Layer 3 of a small transformer language model trained on English Wikipedia (11 layers, counted from 0, width 64).
A neuron's activation on a vector x is SiLU(gate . x) times (in . x), where the dot is the dot product.
The model reads these tokens: " class" "ical" " information" " is" " the" " b" "it" "," " qu" "ant" "um" " information" " de" "als" " with" " " "q" "ub" "its" "." " Qu" "ant" "um" " information" " can" " be" " meas" "ured" " using" " von" " Ne" "um"

The vector x that enters this layer's MLP at each token. A number n stands for (n - 500) times 0.0043.
0 " class": 606 578 464 490 536 603 525 389 573 562 583 615 476 677 297 655 409 501 746 445 464 607 295 578 530 560 577 193 460 694 474 550 696 290 711 449 588 533 390 408 521 539 458 504 474 521 499 531 299 852 406 585 484 304 427 314 505 563 629 484 695 404 356 428
1 "ical": 563 611 289 597 530 616 459 337 458 572 626 664 466 648 437 546 571 601 469 583 359 616 313 657 491 617 543 387 570 834 354 720 575 172 359 455 618 444 502 489 436 505 482 474 384 586 577 395 444 694 184 378 443 509 447 386 600 599 621 490 487 401 448 377
2 " information": 663 549 450 621 515 525 393 411 502 456 571 671 437 507 381 696 426 446 628 781 568 706 440 604 343 705 846 363 487 690 353 575 557 375 472 555 492 449 414 392 462 611 438 392 432 327 500 464 394 744 443 516 392 547 514 356 443 667 688 577 552 402 445 311
3 " is": 459 635 590 594 752 368 657 349 574 374 506 583 471 669 594 618 512 705 471 640 539 524 444 683 504 523 483 508 470 870 267 456 543 386 604 502 406 448 608 384 453 512 465 564 623 407 583 369 489 731 463 602 393 402 310 607 302 643 719 507 630 433 507 455
4 " the": 530 510 415 535 687 496 595 483 652 526 487 494 555 439 490 393 400 595 647 651 436 443 536 591 575 576 333 566 542 946 358 524 368 161 564 489 525 488 646 388 511 456 665 517 714 410 544 346 412 419 238 382 506 470 486 409 486 549 590 650 468 330 534 480
5 " b": 600 576 615 707 463 612 523 447 463 557 522 636 346 501 410 486 473 583 669 596 498 310 359 569 589 619 628 332 510 675 379 530 423 391 398 623 516 466 421 540 557 457 243 723 601 498 622 261 453 705 402 513 642 460 382 340 451 612 561 445 574 149 541 459
6 "it": 563 678 409 515 562 764 470 357 558 587 543 511 306 583 364 543 524 440 527 484 379 378 165 661 489 568 456 338 216 650 243 536 605 492 689 576 561 478 523 474 459 495 437 575 695 554 397 487 465 741 549 277 428 460 485 343 541 542 691 597 636 390 560 334
7 ",": 405 542 400 756 707 509 460 268 700 608 444 530 359 601 441 466 500 684 430 596 518 290 478 680 466 508 542 504 381 875 536 577 489 329 622 501 454 502 398 395 566 541 367 464 640 379 567 294 513 603 352 624 483 531 433 606 465 569 509 708 460 564 455 339
8 " qu": 609 477 594 706 546 626 554 444 705 321 667 542 464 503 326 483 378 454 613 607 482 373 299 460 555 570 517 416 296 428 254 728 442 391 447 717 470 529 288 482 642 514 359 600 452 559 613 471 645 682 476 425 477 545 468 310 419 545 483 390 803 483 468 434
9 "ant": 773 607 343 648 509 723 522 272 444 610 636 557 279 726 332 392 496 572 581 612 273 431 221 527 392 539 646 350 416 690 393 642 625 342 593 450 552 534 478 577 438 547 467 427 524 514 411 475 428 640 484 438 456 473 437 216 592 536 651 483 550 296 448 361
10 "um": 653 523 571 604 457 658 464 415 590 473 531 506 162 767 427 506 502 455 625 500 378 440 83 663 451 620 657 236 408 616 325 574 655 231 525 396 543 535 491 378 368 514 462 390 571 269 554 442 606 591 420 463 476 381 329 541 601 671 588 472 546 331 521 390
11 " information": 680 572 413 635 514 537 422 413 527 469 565 658 408 530 401 686 408 466 616 824 550 701 449 569 332 707 833 377 477 665 357 591 565 375 464 569 512 473 431 423 473 611 415 419 431 338 563 442 392 720 391 527 395 546 507 344 437 672 697 594 537 388 461 317
12 " de": 636 771 379 528 804 588 448 288 614 446 614 513 299 762 471 349 483 341 496 585 556 396 360 789 511 436 741 306 525 615 587 656 418 491 451 587 635 558 436 615 650 435 534 572 656 472 632 425 541 601 279 373 550 353 488 360 388 419 380 414 540 466 516 479
13 "als": 678 590 353 452 467 625 507 384 582 547 353 615 496 697 379 589 323 601 491 464 507 548 306 526 379 653 835 311 433 727 323 743 538 271 485 409 483 452 537 535 415 565 341 589 618 473 476 462 465 726 257 511 428 502 300 549 645 653 522 511 657 417 438 412
14 " with": 568 572 402 486 746 419 610 317 565 601 548 415 607 591 312 534 442 599 481 735 447 446 384 567 453 472 578 547 582 820 368 422 422 202 573 382 522 548 549 412 381 594 429 598 664 482 445 336 398 799 415 426 435 471 494 484 325 448 440 679 457 417 555 357
15 " ": 361 579 396 431 585 465 527 177 577 486 515 563 608 607 362 504 500 509 546 585 562 406 468 506 588 587 615 482 293 825 401 712 489 403 671 603 582 352 505 567 506 490 503 571 593 256 695 410 332 605 530 535 449 477 663 479 542 523 584 546 619 256 389 595
16 "q": 473 579 707 472 451 548 397 471 490 410 535 413 312 747 509 601 418 376 638 420 448 291 93 653 589 627 517 313 293 668 508 622 613 412 676 489 577 601 477 451 702 649 417 567 553 532 485 401 479 689 395 555 596 346 319 560 576 545 491 616 562 342 412 438
17 "ub": 458 520 487 494 570 665 413 418 387 418 567 424 326 824 583 521 488 331 546 500 386 350 146 495 384 625 556 171 371 550 380 572 405 243 541 517 591 506 362 535 599 594 328 492 380 519 589 425 466 682 398 417 556 352 251 479 470 594 530 555 596 282 372 413
18 "its": 655 650 516 423 458 662 423 364 573 591 411 572 390 616 360 593 437 419 486 518 455 562 192 504 470 760 671 311 354 739 236 586 568 320 626 503 422 471 653 494 428 611 435 665 561 350 465 478 392 768 395 401 513 567 442 575 561 523 614 651 633 456 499 461
19 ".": 523 536 590 602 584 563 546 319 733 588 651 604 585 644 504 501 376 653 316 522 515 324 540 663 558 731 440 613 409 764 542 665 492 281 608 310 476 600 492 529 543 431 394 555 561 308 532 419 384 556 436 402 307 470 393 620 406 557 556 650 491 544 339 559
20 " Qu": 619 427 599 597 420 723 506 482 698 438 716 464 514 574 364 403 371 310 538 593 591 386 183 454 606 522 357 268 340 521 314 607 406 349 502 805 512 529 411 409 614 487 522 670 545 367 594 478 623 648 369 443 527 478 539 318 524 603 567 378 748 484 458 442
21 "ant": 775 608 355 598 505 728 485 343 468 614 631 574 237 795 335 393 483 524 608 626 292 468 137 476 392 501 610 295 406 672 455 637 628 379 644 502 572 567 508 558 450 519 492 450 538 545 443 471 414 581 402 427 458 467 415 233 634 526 623 478 543 313 448 359
22 "um": 661 525 581 557 462 687 438 466 597 485 536 528 135 814 442 491 500 409 642 515 394 473 37 622 446 597 617 181 403 596 371 577 649 256 567 438 553 555 519 388 378 490 492 414 570 300 595 444 586 557 348 452 478 387 335 548 635 645 564 468 546 354 524 400
23 " information": 684 570 422 612 480 515 401 413 545 459 567 664 412 532 403 700 395 473 622 835 537 706 441 559 339 673 847 350 500 642 380 567 580 384 484 560 494 476 430 419 463 602 416 412 410 316 591 455 384 700 372 534 398 571 491 351 430 653 708 596 538 400 468 328
24 " can": 474 681 375 540 590 550 559 310 754 312 445 679 581 595 727 569 447 483 609 655 449 632 328 565 426 626 533 428 502 521 227 525 695 327 727 452 406 402 543 467 560 635 542 669 585 375 481 470 501 799 430 394 564 533 364 494 322 607 568 502 518 428 532 487
25 " be": 601 593 707 540 580 482 701 390 433 352 536 559 551 848 458 484 474 542 528 848 534 457 368 678 519 505 521 387 451 781 261 425 450 331 470 456 503 416 598 384 396 522 364 504 490 414 640 479 486 679 493 676 390 439 376 508 271 602 614 530 616 464 488 391
26 " meas": 681 526 563 511 423 610 455 309 647 538 472 670 621 490 480 616 504 431 528 512 619 473 562 416 511 596 548 502 443 499 460 534 802 286 472 378 661 464 527 680 574 513 329 515 516 384 509 323 523 844 635 442 369 551 503 297 319 360 770 553 640 420 552 327
27 "ured": 374 683 302 422 572 561 498 243 431 510 562 491 471 577 226 516 543 469 477 565 407 646 335 662 431 597 587 502 415 728 359 720 480 226 445 463 566 504 444 421 539 425 475 422 511 381 508 391 499 704 349 359 372 505 224 506 296 617 661 605 436 479 528 327
28 " using": 344 592 520 541 656 445 527 288 596 543 462 570 508 632 289 596 514 472 591 645 416 589 436 638 450 567 507 536 591 842 291 469 503 174 498 402 577 558 495 328 437 530 498 592 533 435 479 393 378 765 332 439 392 501 479 469 266 508 568 667 407 395 543 424
29 " von": 507 668 419 600 494 658 563 339 529 488 662 575 399 888 463 533 528 579 471 498 495 527 258 686 632 581 489 711 670 809 526 520 533 233 659 466 481 592 418 479 555 412 475 503 518 473 554 406 509 483 78 471 504 402 417 327 414 445 383 497 697 467 516 486
30 " Ne": 753 666 426 549 670 597 503 402 568 345 665 619 375 608 341 566 561 329 311 556 511 392 300 470 486 707 607 362 457 677 394 494 521 378 564 602 497 508 429 452 544 601 391 655 744 437 445 319 638 612 177 542 629 570 541 512 446 614 577 508 441 305 495 357
31 "um": 660 538 595 536 526 673 457 494 586 484 522 489 116 821 447 526 480 435 626 525 415 452 29 661 469 646 652 290 430 620 403 510 648 242 595 427 567 530 468 401 386 496 478 376 585 265 564 433 576 571 363 441 509 375 374 529 616 640 602 489 515 324 526 413

Each question shows the input weights of one neuron of the MLP. A number n stands for (n - 500) times 0.0043.

n187 gate: 464 509 503 413 409 428 468 528 610 622 467 328 555 459 401 474 340 525 417 508 364 392 442 467 415 508 488 413 528 477 532 426 468 379 509 509 498 482 413 479 473 542 462 439 506 547 527 543 520 352 444 687 517 511 344 515 471 453 466 572 395 430 554 633
n187 in: 437 642 487 468 404 534 485 549 532 531 555 313 524 424 518 459 399 560 492 517 375 428 484 467 434 514 522 338 548 485 567 546 415 410 511 446 522 525 361 365 522 502 480 542 530 590 496 539 467 396 430 697 415 469 469 605 423 498 489 501 512 415 485 480
It fires most on token 17 "ub"

n26 gate: 497 373 668 446 469 454 489 532 597 432 621 492 501 525 539 480 569 560 530 560 487 553 550 567 591 428 522 467 469 439 678 430 382 496 538 597 347 464 536 471 504 538 427 573 522 547 525 443 544 486 523 401 552 594 623 578 502 319 555 542 621 518 474 582
n26 in: 435 492 469 494 488 463 532 544 605 425 382 523 404 667 545 583 534 512 443 451 577 426 529 455 578 546 421 464 463 375 461 377 440 459 519 517 398 400 460 443 482 477 483 594 510 520 477 353 524 462 491 514 386 446 598 474 368 545 609 518 478 508 445 468
It fires most on token 20 " Qu"

n128 gate: 400 460 617 433 439 349 344 574 552 470 374 558 537 457 453 478 525 548 400 500 448 545 401 508 548 505 524 537 470 395 544 318 444 450 602 426 577 408 535 621 523 403 485 593 491 488 462 457 461 455 568 607 459 571 574 398 423 528 515 363 435 569 404 485
n128 in: 647 544 593 239 482 590 554 432 440 613 457 665 371 366 426 430 671 437 371 345 509 495 625 567 528 344 551 571 535 382 510 559 294 307 564 477 418 583 327 407 538 635 659 664 303 519 597 486 544 508 593 467 501 441 453 490 648 532 396 495 432 511 535 555
It fires most on token 3 " is"

n130 gate: 524 565 609 607 421 563 563 466 414 489 481 531 517 559 506 566 608 440 490 348 508 466 500 439 571 383 494 513 564 488 415 541 381 579 408 414 449 334 348 575 514 361 542 437 423 596 607 425 461 442 495 471 543 629 540 563 515 597 451 436 333 609 487 468
n130 in: 519 368 610 353 637 314 301 503 560 494 443 636 597 253 352 410 499 673 437 582 449 442 282 459 372 560 485 427 484 619 627 617 664 510 520 533 596 564 547 492 445 557 531 455 461 407 346 487 468 460 557 452 510 409 451 365 454 481 282 537 475 531 445 549
On which token does it fire most, and how strongly? 25 " be", at about 0.41

n8 gate: 480 699 595 445 316 530 488 549 469 541 491 433 467 499 710 370 553 405 445 536 408 417 528 545 367 408 573 456 628 518 544 485 450 531 386 451 502 387 542 431 509 578 560 552 488 453 581 432 475 576 405 528 494 527 643 389 374 633 617 462 537 579 560 438
n8 in: 565 516 581 449 410 474 448 545 547 448 576 683 450 580 457 548 511 479 517 540 541 402 490 444 552 512 427 445 541 502 472 601 554 435 566 591 374 572 524 603 463 434 489 514 446 574 440 616 462 499 417 467 614 543 502 514 495 439 452 491 578 395 531 576
It fires most on token 5 " b"

n86 gate: 411 581 475 415 435 375 409 520 574 514 452 447 574 658 571 487 478 577 477 465 582 603 516 375 585 516 543 476 615 569 527 446 414 547 378 406 467 500 537 507 418 483 333 516 528 616 567 477 481 505 641 392 581 521 485 450 609 536 546 540 617 589 495 497
n86 in: 423 526 437 432 511 483 455 514 432 510 535 504 429 492 529 591 389 600 442 490 646 401 373 408 516 476 544 455 656 537 425 523 448 521 481 458 519 571 501 471 427 462 420 523 503 463 681 475 485 587 598 598 586 498 481 455 583 597 572 485 454 613 339 441
On which token does it fire most, and how strongly? 13 "als", at about 1.3

n177 gate: 392 602 441 671 456 516 536 529 561 461 583 407 635 479 567 542 441 348 467 593 609 499 568 262 438 459 603 510 529 607 424 488 528 500 469 428 373 491 490 417 512 376 610 430 541 579 511 434 545 480 485 599 539 527 611 584 458 462 368 510 560 484 499 611
n177 in: 458 656 493 508 416 550 714 536 485 448 543 606 375 503 646 456 543 383 447 578 603 491 549 392 500 463 527 533 566 521 419 523 377 490 410 491 443 422 386 474 544 443 540 521 504 546 493 368 549 559 487 477 476 405 611 603 505 609 487 483 605 574 424 457
It fires most on token 0 " class"

n186 gate: 575 500 456 533 587 462 491 418 577 529 568 516 529 325 425 532 500 546 444 361 534 465 469 467 467 739 479 348 519 556 518 509 551 510 494 482 417 428 541 497 428 477 474 364 489 589 411 529 605 364 646 522 443 442 462 392 448 626 471 457 467 441 366 447
n186 in: 577 370 552 617 588 500 415 353 463 625 488 446 493 581 510 429 585 497 603 509 545 470 500 457 545 467 468 520 438 616 317 526 657 587 590 553 552 497 405 487 465 299 551 415 534 638 370 539 403 512 530 468 493 638 437 599 363 601 447 523 412 478 564 440
It fires most on token 9 "ant"

n95 gate: 551 358 446 476 509 493 335 500 592 536 405 601 540 464 488 425 488 622 625 548 449 514 339 513 556 612 343 569 414 508 554 400 573 623 597 528 406 492 361 470 512 382 483 402 479 459 497 516 548 378 570 397 439 557 440 593 393 421 435 467 530 499 492 424
n95 in: 578 625 586 584 384 475 628 382 387 508 505 465 660 533 443 442 496 379 435 369 468 529 633 417 436 445 632 446 547 611 280 552 575 367 518 472 515 517 574 507 571 422 508 461 521 619 494 554 552 559 469 516 508 312 515 574 586 461 492 625 498 603 551 569
It fires most on token 19 "."

n132 gate: 475 521 556 593 597 406 524 579 457 578 522 438 442 515 478 543 409 501 504 504 488 544 497 541 423 382 466 600 408 486 436 546 600 581 437 436 502 433 561 497 496 397 628 575 621 482 443 473 457 275 545 459 431 582 474 516 417 500 425 404 512 571 431 382
n132 in: 508 522 379 375 330 484 652 449 568 615 504 402 519 406 550 223 537 253 202 315 533 626 548 724 681 538 740 523 689 417 411 516 490 420 665 546 458 438 396 663 524 551 293 438 374 647 649 455 444 568 481 651 585 424 450 565 631 357 844 531 362 352 500 614
On which two tokens does it fire most, strongest first? 8 " qu", 20 " Qu"

n142 gate: 520 495 539 489 595 541 561 480 441 521 511 481 588 480 594 444 516 463 498 388 541 572 546 572 558 555 539 601 495 468 498 476 423 601 462 507 463 410 449 474 543 636 438 521 477 575 594 533 457 457 552 497 558 617 476 515 633 379 556 427 480 580 414 486
n142 in: 556 469 511 346 553 372 627 537 476 534 477 450 183 322 176 243 458 573 321 482 406 612 433 722 643 491 630 646 543 396 372 608 477 385 677 557 507 528 393 593 461 450 468 530 414 514 397 399 430 412 522 619 630 527 387 523 476 336 745 441 397 379 412 599
On which three tokens does it fire most, strongest first? 24 " can", 26 " meas", 20 " Qu"

n75 gate: 415 469 559 506 514 530 526 405 548 506 504 420 372 388 475 398 580 419 525 486 653 463 494 484 530 545 610 476 570 616 503 675 469 498 466 401 470 492 439 437 477 449 698 420 474 593 299 394 510 504 591 545 543 519 603 564 424 444 425 519 491 484 394 461
n75 in: 586 399 579 450 476 590 468 599 530 505 640 552 451 421 550 444 606 455 425 482 451 496 443 390 499 551 355 481 434 461 537 613 389 523 535 497 496 426 378 610 462 472 653 598 459 481 530 398 473 468 565 589 468 580 592 426 333 535 491 427 491 569 657 346
It fires most on token 13 "als"

n188 gate: 530 481 589 476 428 473 510 592 447 477 450 531 455 640 680 572 486 389 622 499 604 608 422 402 416 416 545 421 508 456 443 673 546 549 551 472 599 476 512 447 586 370 464 364 585 574 475 515 502 516 511 475 576 518 658 556 486 333 537 655 486 516 501 501
n188 in: 552 535 470 514 550 576 434 303 407 518 490 425 595 407 534 503 528 535 428 482 483 405 494 558 588 513 476 425 469 554 470 454 432 413 533 475 348 535 413 470 576 562 534 500 377 513 501 445 560 473 647 477 464 515 483 575 598 516 463 348 390 531 551 587
It fires most on token 17 "ub"

n11 gate: 556 374 579 522 529 507 398 490 465 541 528 421 442 400 431 661 535 602 467 523 611 561 530 418 465 474 543 470 517 531 514 435 534 662 539 412 397 489 513 707 496 492 512 508 464 390 425 535 603 651 495 345 533 462 495 657 598 405 434 473 552 561 377 500
n11 in: 445 476 523 498 510 509 404 341 519 467 556 424 355 459 483 644 468 536 543 438 553 588 504 467 563 483 602 581 552 493 554 632 474 603 497 445 428 390 512 515 507 436 410 554 510 572 518 509 516 599 557 512 408 461 539 546 544 590 459 438 539 564 623 413
It fires most on token 4 " the"

n7 gate: 547 601 676 524 558 442 429 597 455 590 563 448 537 427 531 463 466 407 491 593 663 594 442 617 324 419 325 587 622 507 551 635 432 561 578 481 538 323 482 478 513 557 504 524 443 383 435 406 550 538 568 602 429 507 409 433 531 440 408 395 452 463 400 527
n7 in: 469 438 433 585 539 497 457 415 406 490 416 454 536 544 452 407 494 563 481 386 369 615 507 576 575 592 632 639 488 447 442 452 447 538 580 468 463 540 575 538 451 469 447 628 548 467 598 530 584 432 513 548 486 587 483 532 514 448 483 451 491 457 576 558
On which token does it fire most, and how strongly? 0 " class", at about 0.58

n117 gate: 456 486 610 616 639 638 458 446 528 426 406 529 512 308 503 523 457 562 393 326 520 578 495 530 469 493 541 547 593 604 589 466 469 585 498 580 462 561 575 442 484 491 658 580 386 446 498 494 451 564 380 701 447 572 483 562 503 551 435 578 553 492 408 375
n117 in: 536 588 484 459 559 405 577 514 367 672 566 452 509 552 404 495 439 535 439 456 507 640 449 446 524 371 517 447 527 427 482 586 562 469 495 560 560 437 563 404 396 456 557 503 537 477 557 413 407 565 494 705 495 556 319 585 471 400 456 526 582 439 554 369
It fires most on token 3 " is"

n18 gate: 382 599 502 509 444 410 466 492 539 559 530 398 470 437 545 513 443 497 503 636 548 570 398 489 331 539 448 525 670 501 497 579 568 464 400 499 563 581 487 437 397 564 482 514 539 696 516 406 531 378 529 562 366 436 531 450 330 499 438 558 420 406 496 641
n18 in: 529 421 520 477 711 511 544 412 569 476 331 445 368 494 404 386 519 552 424 438 448 543 449 525 506 522 451 546 444 551 397 606 579 596 551 623 676 612 501 537 418 524 528 498 440 502 404 379 430 488 521 532 408 416 532 583 505 607 345 570 490 618 510 384
On which three tokens does it fire most, strongest first? 28 " using", 14 " with", 27 "ured"

n49 gate: 602 628 461 497 430 451 360 678 322 564 492 554 633 640 518 537 475 594 630 629 414 387 541 388 483 554 457 624 417 455 488 478 427 603 486 545 526 534 462 427 532 537 445 600 361 335 516 584 598 598 366 452 525 485 513 532 615 473 359 538 510 634 578 601
n49 in: 494 597 461 371 491 561 487 645 367 556 498 536 452 553 488 514 560 491 621 583 453 401 461 535 492 578 524 497 403 509 494 474 439 497 464 653 584 531 438 445 452 518 513 484 476 454 552 449 488 471 487 412 532 442 522 448 484 570 417 560 574 534 397 476
It fires most on token 26 " meas"

n110 gate: 561 463 521 634 541 459 507 534 453 572 519 557 553 574 539 560 349 450 473 538 455 643 538 468 454 461 559 502 454 451 485 411 678 435 525 595 432 460 501 505 464 488 602 457 360 409 452 474 548 478 385 450 577 448 476 593 647 368 527 461 407 447 504 483
n110 in: 467 510 559 444 370 497 392 588 482 595 701 384 486 526 505 422 498 497 612 389 512 511 526 492 586 537 567 397 552 542 522 423 490 537 524 495 559 475 501 499 536 461 532 548 382 522 512 563 512 511 435 548 410 368 511 648 498 517 506 529 654 575 594 484
On which two tokens does it fire most, strongest first? 22 "um", 31 "um"

n107 gate: 561 491 518 512 581 591 584 465 222 616 439 412 515 519 575 528 475 473 441 473 382 588 672 474 518 416 608 601 644 391 386 564 387 399 511 495 367 637 441 381 573 646 423 516 561 458 625 552 606 427 468 417 567 532 475 608 524 503 501 517 432 612 400 613
n107 in: 477 599 502 688 546 674 529 412 279 549 387 384 505 406 574 599 532 445 452 411 374 593 653 500 601 447 537 497 601 515 568 493 490 483 461 477 494 562 449 448 662 579 395 559 479 470 591 582 587 515 408 424 580 435 513 641 571 523 580 391 616 569 393 480
On which token does it fire most, and how strongly? 25 " be", at about 0.42

n167 gate: 435 602 479 587 456 412 467 388 471 590 438 444 635 505 572 461 530 385 519 520 451 450 541 389 507 603 527 511 579 538 441 518 508 535 372 432 610 483 470 299 464 463 623 595 486 615 477 518 479 415 530 490 507 383 516 362 541 478 605 510 387 499 514 470
n167 in: 287 482 585 552 639 480 487 518 559 428 471 401 430 502 526 455 419 532 539 303 571 643 590 500 552 579 497 502 454 632 338 446 400 435 499 566 428 627 609 532 493 515 432 500 444 592 482 509 470 529 568 576 379 464 738 557 513 606 476 378 616 535 510 282
On which token does it fire most, and how strongly? 28 " using", at about 1.8

n156 gate: 494 396 474 352 657 549 701 602 534 408 487 412 416 477 475 507 544 551 624 543 458 582 584 534 563 389 571 577 482 447 464 533 409 522 469 533 603 604 479 421 572 545 644 368 541 432 521 375 494 487 582 430 517 620 426 550 586 480 488 610 569 661 454 698
n156 in: 381 560 416 482 544 456 579 520 560 389 311 637 516 691 432 646 624 436 605 518 481 568 519 625 531 624 320 691 496 651 570 482 450 570 412 579 336 529 628 556 442 681 503 519 628 488 507 471 551 497 494 371 606 506 549 489 417 444 406 550 604 458 368 486
It fires most on token 4 " the"

n162 gate: 553 532 463 428 465 454 536 604 536 498 626 571 465 581 551 533 505 415 506 605 421 454 381 411 553 431 473 394 479 441 508 573 567 511 519 564 496 530 492 424 472 585 495 552 515 540 516 454 413 475 334 527 640 581 466 458 401 502 504 515 532 559 582 464
n162 in: 487 659 466 489 385 479 381 420 575 571 469 599 530 471 389 472 543 421 488 497 440 472 600 617 431 592 447 597 645 430 564 323 377 440 504 502 447 500 476 578 506 622 468 502 471 375 528 542 609 652 602 494 533 410 452 439 621 500 495 384 559 421 434 619
On which token does it fire most, and how strongly? 24 " can", at about 1.3

n33 gate: 358 483 658 507 650 413 635 446 496 476 499 506 508 406 407 612 433 458 457 586 419 515 562 569 439 493 564 540 443 673 648 530 572 522 382 652 370 501 670 454 412 503 720 381 653 553 227 265 491 433 570 555 426 544 407 500 406 518 430 455 496 565 246 469
n33 in: 429 416 561 638 495 310 521 611 445 528 428 577 458 544 445 609 381 534 673 598 560 225 411 485 358 467 437 648 483 627 511 514 548 657 513 440 495 526 670 366 568 532 649 490 615 478 397 431 494 402 342 369 560 589 444 587 452 428 329 449 570 558 227 481
It fires most on token 4 " the"

n170 gate: 314 540 470 599 474 471 619 491 389 555 533 516 553 598 469 480 558 491 495 433 547 570 585 543 553 600 471 475 540 411 452 463 520 477 466 469 458 447 519 466 502 455 572 475 563 583 432 434 615 537 542 627 498 585 451 554 442 652 446 506 453 362 585 640
n170 in: 423 579 440 491 292 501 434 605 590 502 532 385 511 426 630 442 483 504 496 461 603 394 323 597 308 489 475 403 703 601 435 585 602 767 616 369 509 460 516 465 579 493 608 439 618 532 608 376 569 550 532 677 629 486 475 469 246 575 673 544 604 317 436 504
On which token does it fire most, and how strongly? 3 " is", at about 2.5

n175 gate: 469 575 598 476 525 505 594 419 522 385 375 461 470 452 550 610 483 506 553 425 513 383 470 605 613 498 554 451 483 619 632 581 381 541 319 401 521 558 402 547 470 423 489 383 438 617 511 441 524 429 728 499 581 492 520 497 442 527 473 668 572 444 522 378
n175 in: 573 531 464 593 410 493 407 698 559 546 504 632 538 601 513 561 451 527 423 561 552 548 462 476 520 432 534 715 508 432 517 447 459 495 586 549 527 510 365 605 586 504 431 620 526 492 434 521 587 466 412 421 527 521 417 422 455 406 659 449 515 481 514 519
On which token does it fire most, and how strongly? 5 " b", at about 0.97

n10 gate: 389 447 332 532 407 545 553 656 518 536 418 409 432 572 445 524 434 604 624 533 470 526 505 426 584 478 455 470 680 590 475 574 365 642 414 481 576 387 576 444 484 492 528 629 593 476 548 648 567 495 488 431 462 459 556 433 444 468 483 655 472 467 430 524
n10 in: 359 605 452 458 478 505 600 478 390 568 581 490 439 435 516 501 329 444 409 469 602 547 474 607 520 458 603 546 555 530 411 573 395 406 353 466 428 459 515 411 586 428 587 533 540 529 549 630 509 633 435 419 581 425 613 598 573 382 566 525 474 461 478 560
It fires most on token 4 " the"

n160 gate: 636 576 477 502 515 393 466 470 351 566 466 480 502 528 503 531 531 560 404 436 571 548 474 552 533 506 554 472 494 575 341 613 453 433 572 584 511 359 450 521 532 420 416 339 488 472 497 468 572 466 510 421 468 525 586 437 469 400 472 564 456 607 499 607
n160 in: 437 554 574 562 516 540 592 554 439 401 469 534 351 590 560 523 370 477 573 468 462 512 498 473 435 483 572 514 401 549 543 471 443 391 582 503 414 447 395 378 436 413 481 414 485 430 441 549 506 450 466 419 540 525 478 548 455 395 534 519 514 584 535 545
On which token does it fire most, and how strongly? 29 " von", at about 1.9

n138 gate: 453 590 506 548 573 560 606 486 482 429 570 424 518 446 514 490 391 382 430 597 403 546 668 549 461 513 586 399 509 373 465 555 500 604 503 522 540 481 489 295 584 579 638 380 470 498 484 505 453 417 595 465 403 472 538 580 514 327 436 642 457 539 522 468
n138 in: 553 577 682 581 590 674 496 555 297 326 539 481 532 491 552 605 539 553 572 580 516 492 558 571 434 380 491 512 420 438 612 484 320 545 660 389 607 425 453 333 437 524 700 719 263 416 458 625 502 453 429 537 426 568 509 507 592 479 471 525 569 558 486 287
On which two tokens does it fire most, strongest first? 26 " meas", 15 " "

n100 gate: 425 546 482 453 401 474 557 612 469 390 482 467 536 503 611 647 513 647 572 522 417 358 475 453 434 562 659 442 550 523 573 463 595 512 247 610 463 493 496 443 462 470 496 380 508 434 574 418 442 548 466 337 541 429 622 450 410 395 482 614 469 626 592 499
n100 in: 544 536 560 507 488 493 364 363 409 446 426 520 615 435 474 558 549 502 509 394 380 541 393 571 477 585 514 502 523 616 495 541 504 518 413 606 514 648 516 348 428 599 514 602 341 510 579 383 405 474 490 468 404 575 490 516 556 437 346 501 484 461 511 536
It fires most on token 23 " information"

n58 gate: 529 531 578 349 526 543 620 522 629 507 460 385 341 423 567 417 384 570 378 496 553 583 552 514 500 302 522 480 515 512 542 553 420 546 451 588 510 528 543 408 507 469 451 423 553 598 575 523 529 431 550 464 586 581 607 547 463 431 540 545 424 459 399 391
n58 in: 454 393 594 429 429 352 567 475 594 418 583 376 499 655 529 410 497 433 366 479 496 645 471 546 457 434 575 483 414 508 465 566 564 486 558 466 511 468 535 378 435 444 564 461 582 593 381 506 494 410 565 607 488 442 602 584 428 476 520 526 489 352 419 435
It fires most on token 5 " b"

n34 gate: 490 386 462 429 481 505 478 581 366 544 550 603 649 480 469 539 602 704 552 633 465 371 489 499 475 486 410 522 540 529 690 379 492 432 356 541 377 599 499 610 446 692 617 474 473 332 486 521 553 569 308 459 611 549 369 549 494 382 397 662 501 644 401 728
n34 in: 462 418 412 630 594 510 370 555 412 582 649 367 601 580 492 459 419 509 434 513 407 473 501 406 501 450 501 470 499 499 550 280 558 445 445 572 512 637 588 607 352 532 551 571 471 418 613 638 547 474 450 386 539 418 419 491 476 557 620 608 562 583 555 599
On which token does it fire most, and how strongly? 14 " with", at about 0.6

n19 gate: 501 442 562 412 374 467 450 499 525 460 393 620 683 377 515 644 576 572 556 480 595 269 491 393 517 437 428 382 451 498 491 445 539 477 446 480 502 598 553 621 497 259 564 471 518 567 500 527 488 616 473 396 458 506 589 450 561 601 458 539 491 625 580 466
n19 in: 413 519 542 500 551 498 420 558 598 517 679 398 553 275 375 371 412 544 560 495 430 525 343 636 465 480 454 511 436 457 600 541 542 577 499 532 603 448 589 441 422 631 557 511 451 347 415 420 504 577 470 627 409 513 315 501 579 526 540 549 489 352 303 499
It fires most on token 20 " Qu"

n146 gate: 582 629 401 488 541 603 525 490 266 601 547 651 510 500 507 637 470 549 563 598 506 560 413 339 433 418 363 529 553 276 442 458 526 527 441 392 409 458 615 424 514 400 610 555 431 512 612 563 521 578 409 584 454 600 465 616 575 544 396 606 545 586 524 561
n146 in: 526 545 597 420 562 452 421 457 635 461 580 466 446 498 390 552 367 524 476 454 480 473 413 467 579 597 564 484 527 411 376 396 521 443 511 455 415 443 725 523 509 620 553 639 374 636 529 456 525 376 379 566 403 573 542 591 546 520 452 491 597 433 547 636
It fires most on token 18 "its"

n180 gate: 430 350 477 543 585 458 500 542 482 465 412 488 532 490 424 480 366 558 495 545 435 525 576 533 567 484 525 554 432 476 565 472 410 577 388 528 545 556 406 511 441 556 491 507 452 464 402 497 570 459 579 406 601 556 455 494 477 396 540 414 572 601 547 469
n180 in: 581 527 421 706 567 707 512 475 346 337 609 322 587 174 284 294 213 493 495 474 669 475 434 470 436 388 669 459 558 547 338 471 560 478 480 374 639 570 426 423 623 323 528 483 214 496 587 656 546 391 451 572 544 468 452 851 623 237 655 485 583 407 434 478
It fires most on token 8 " qu"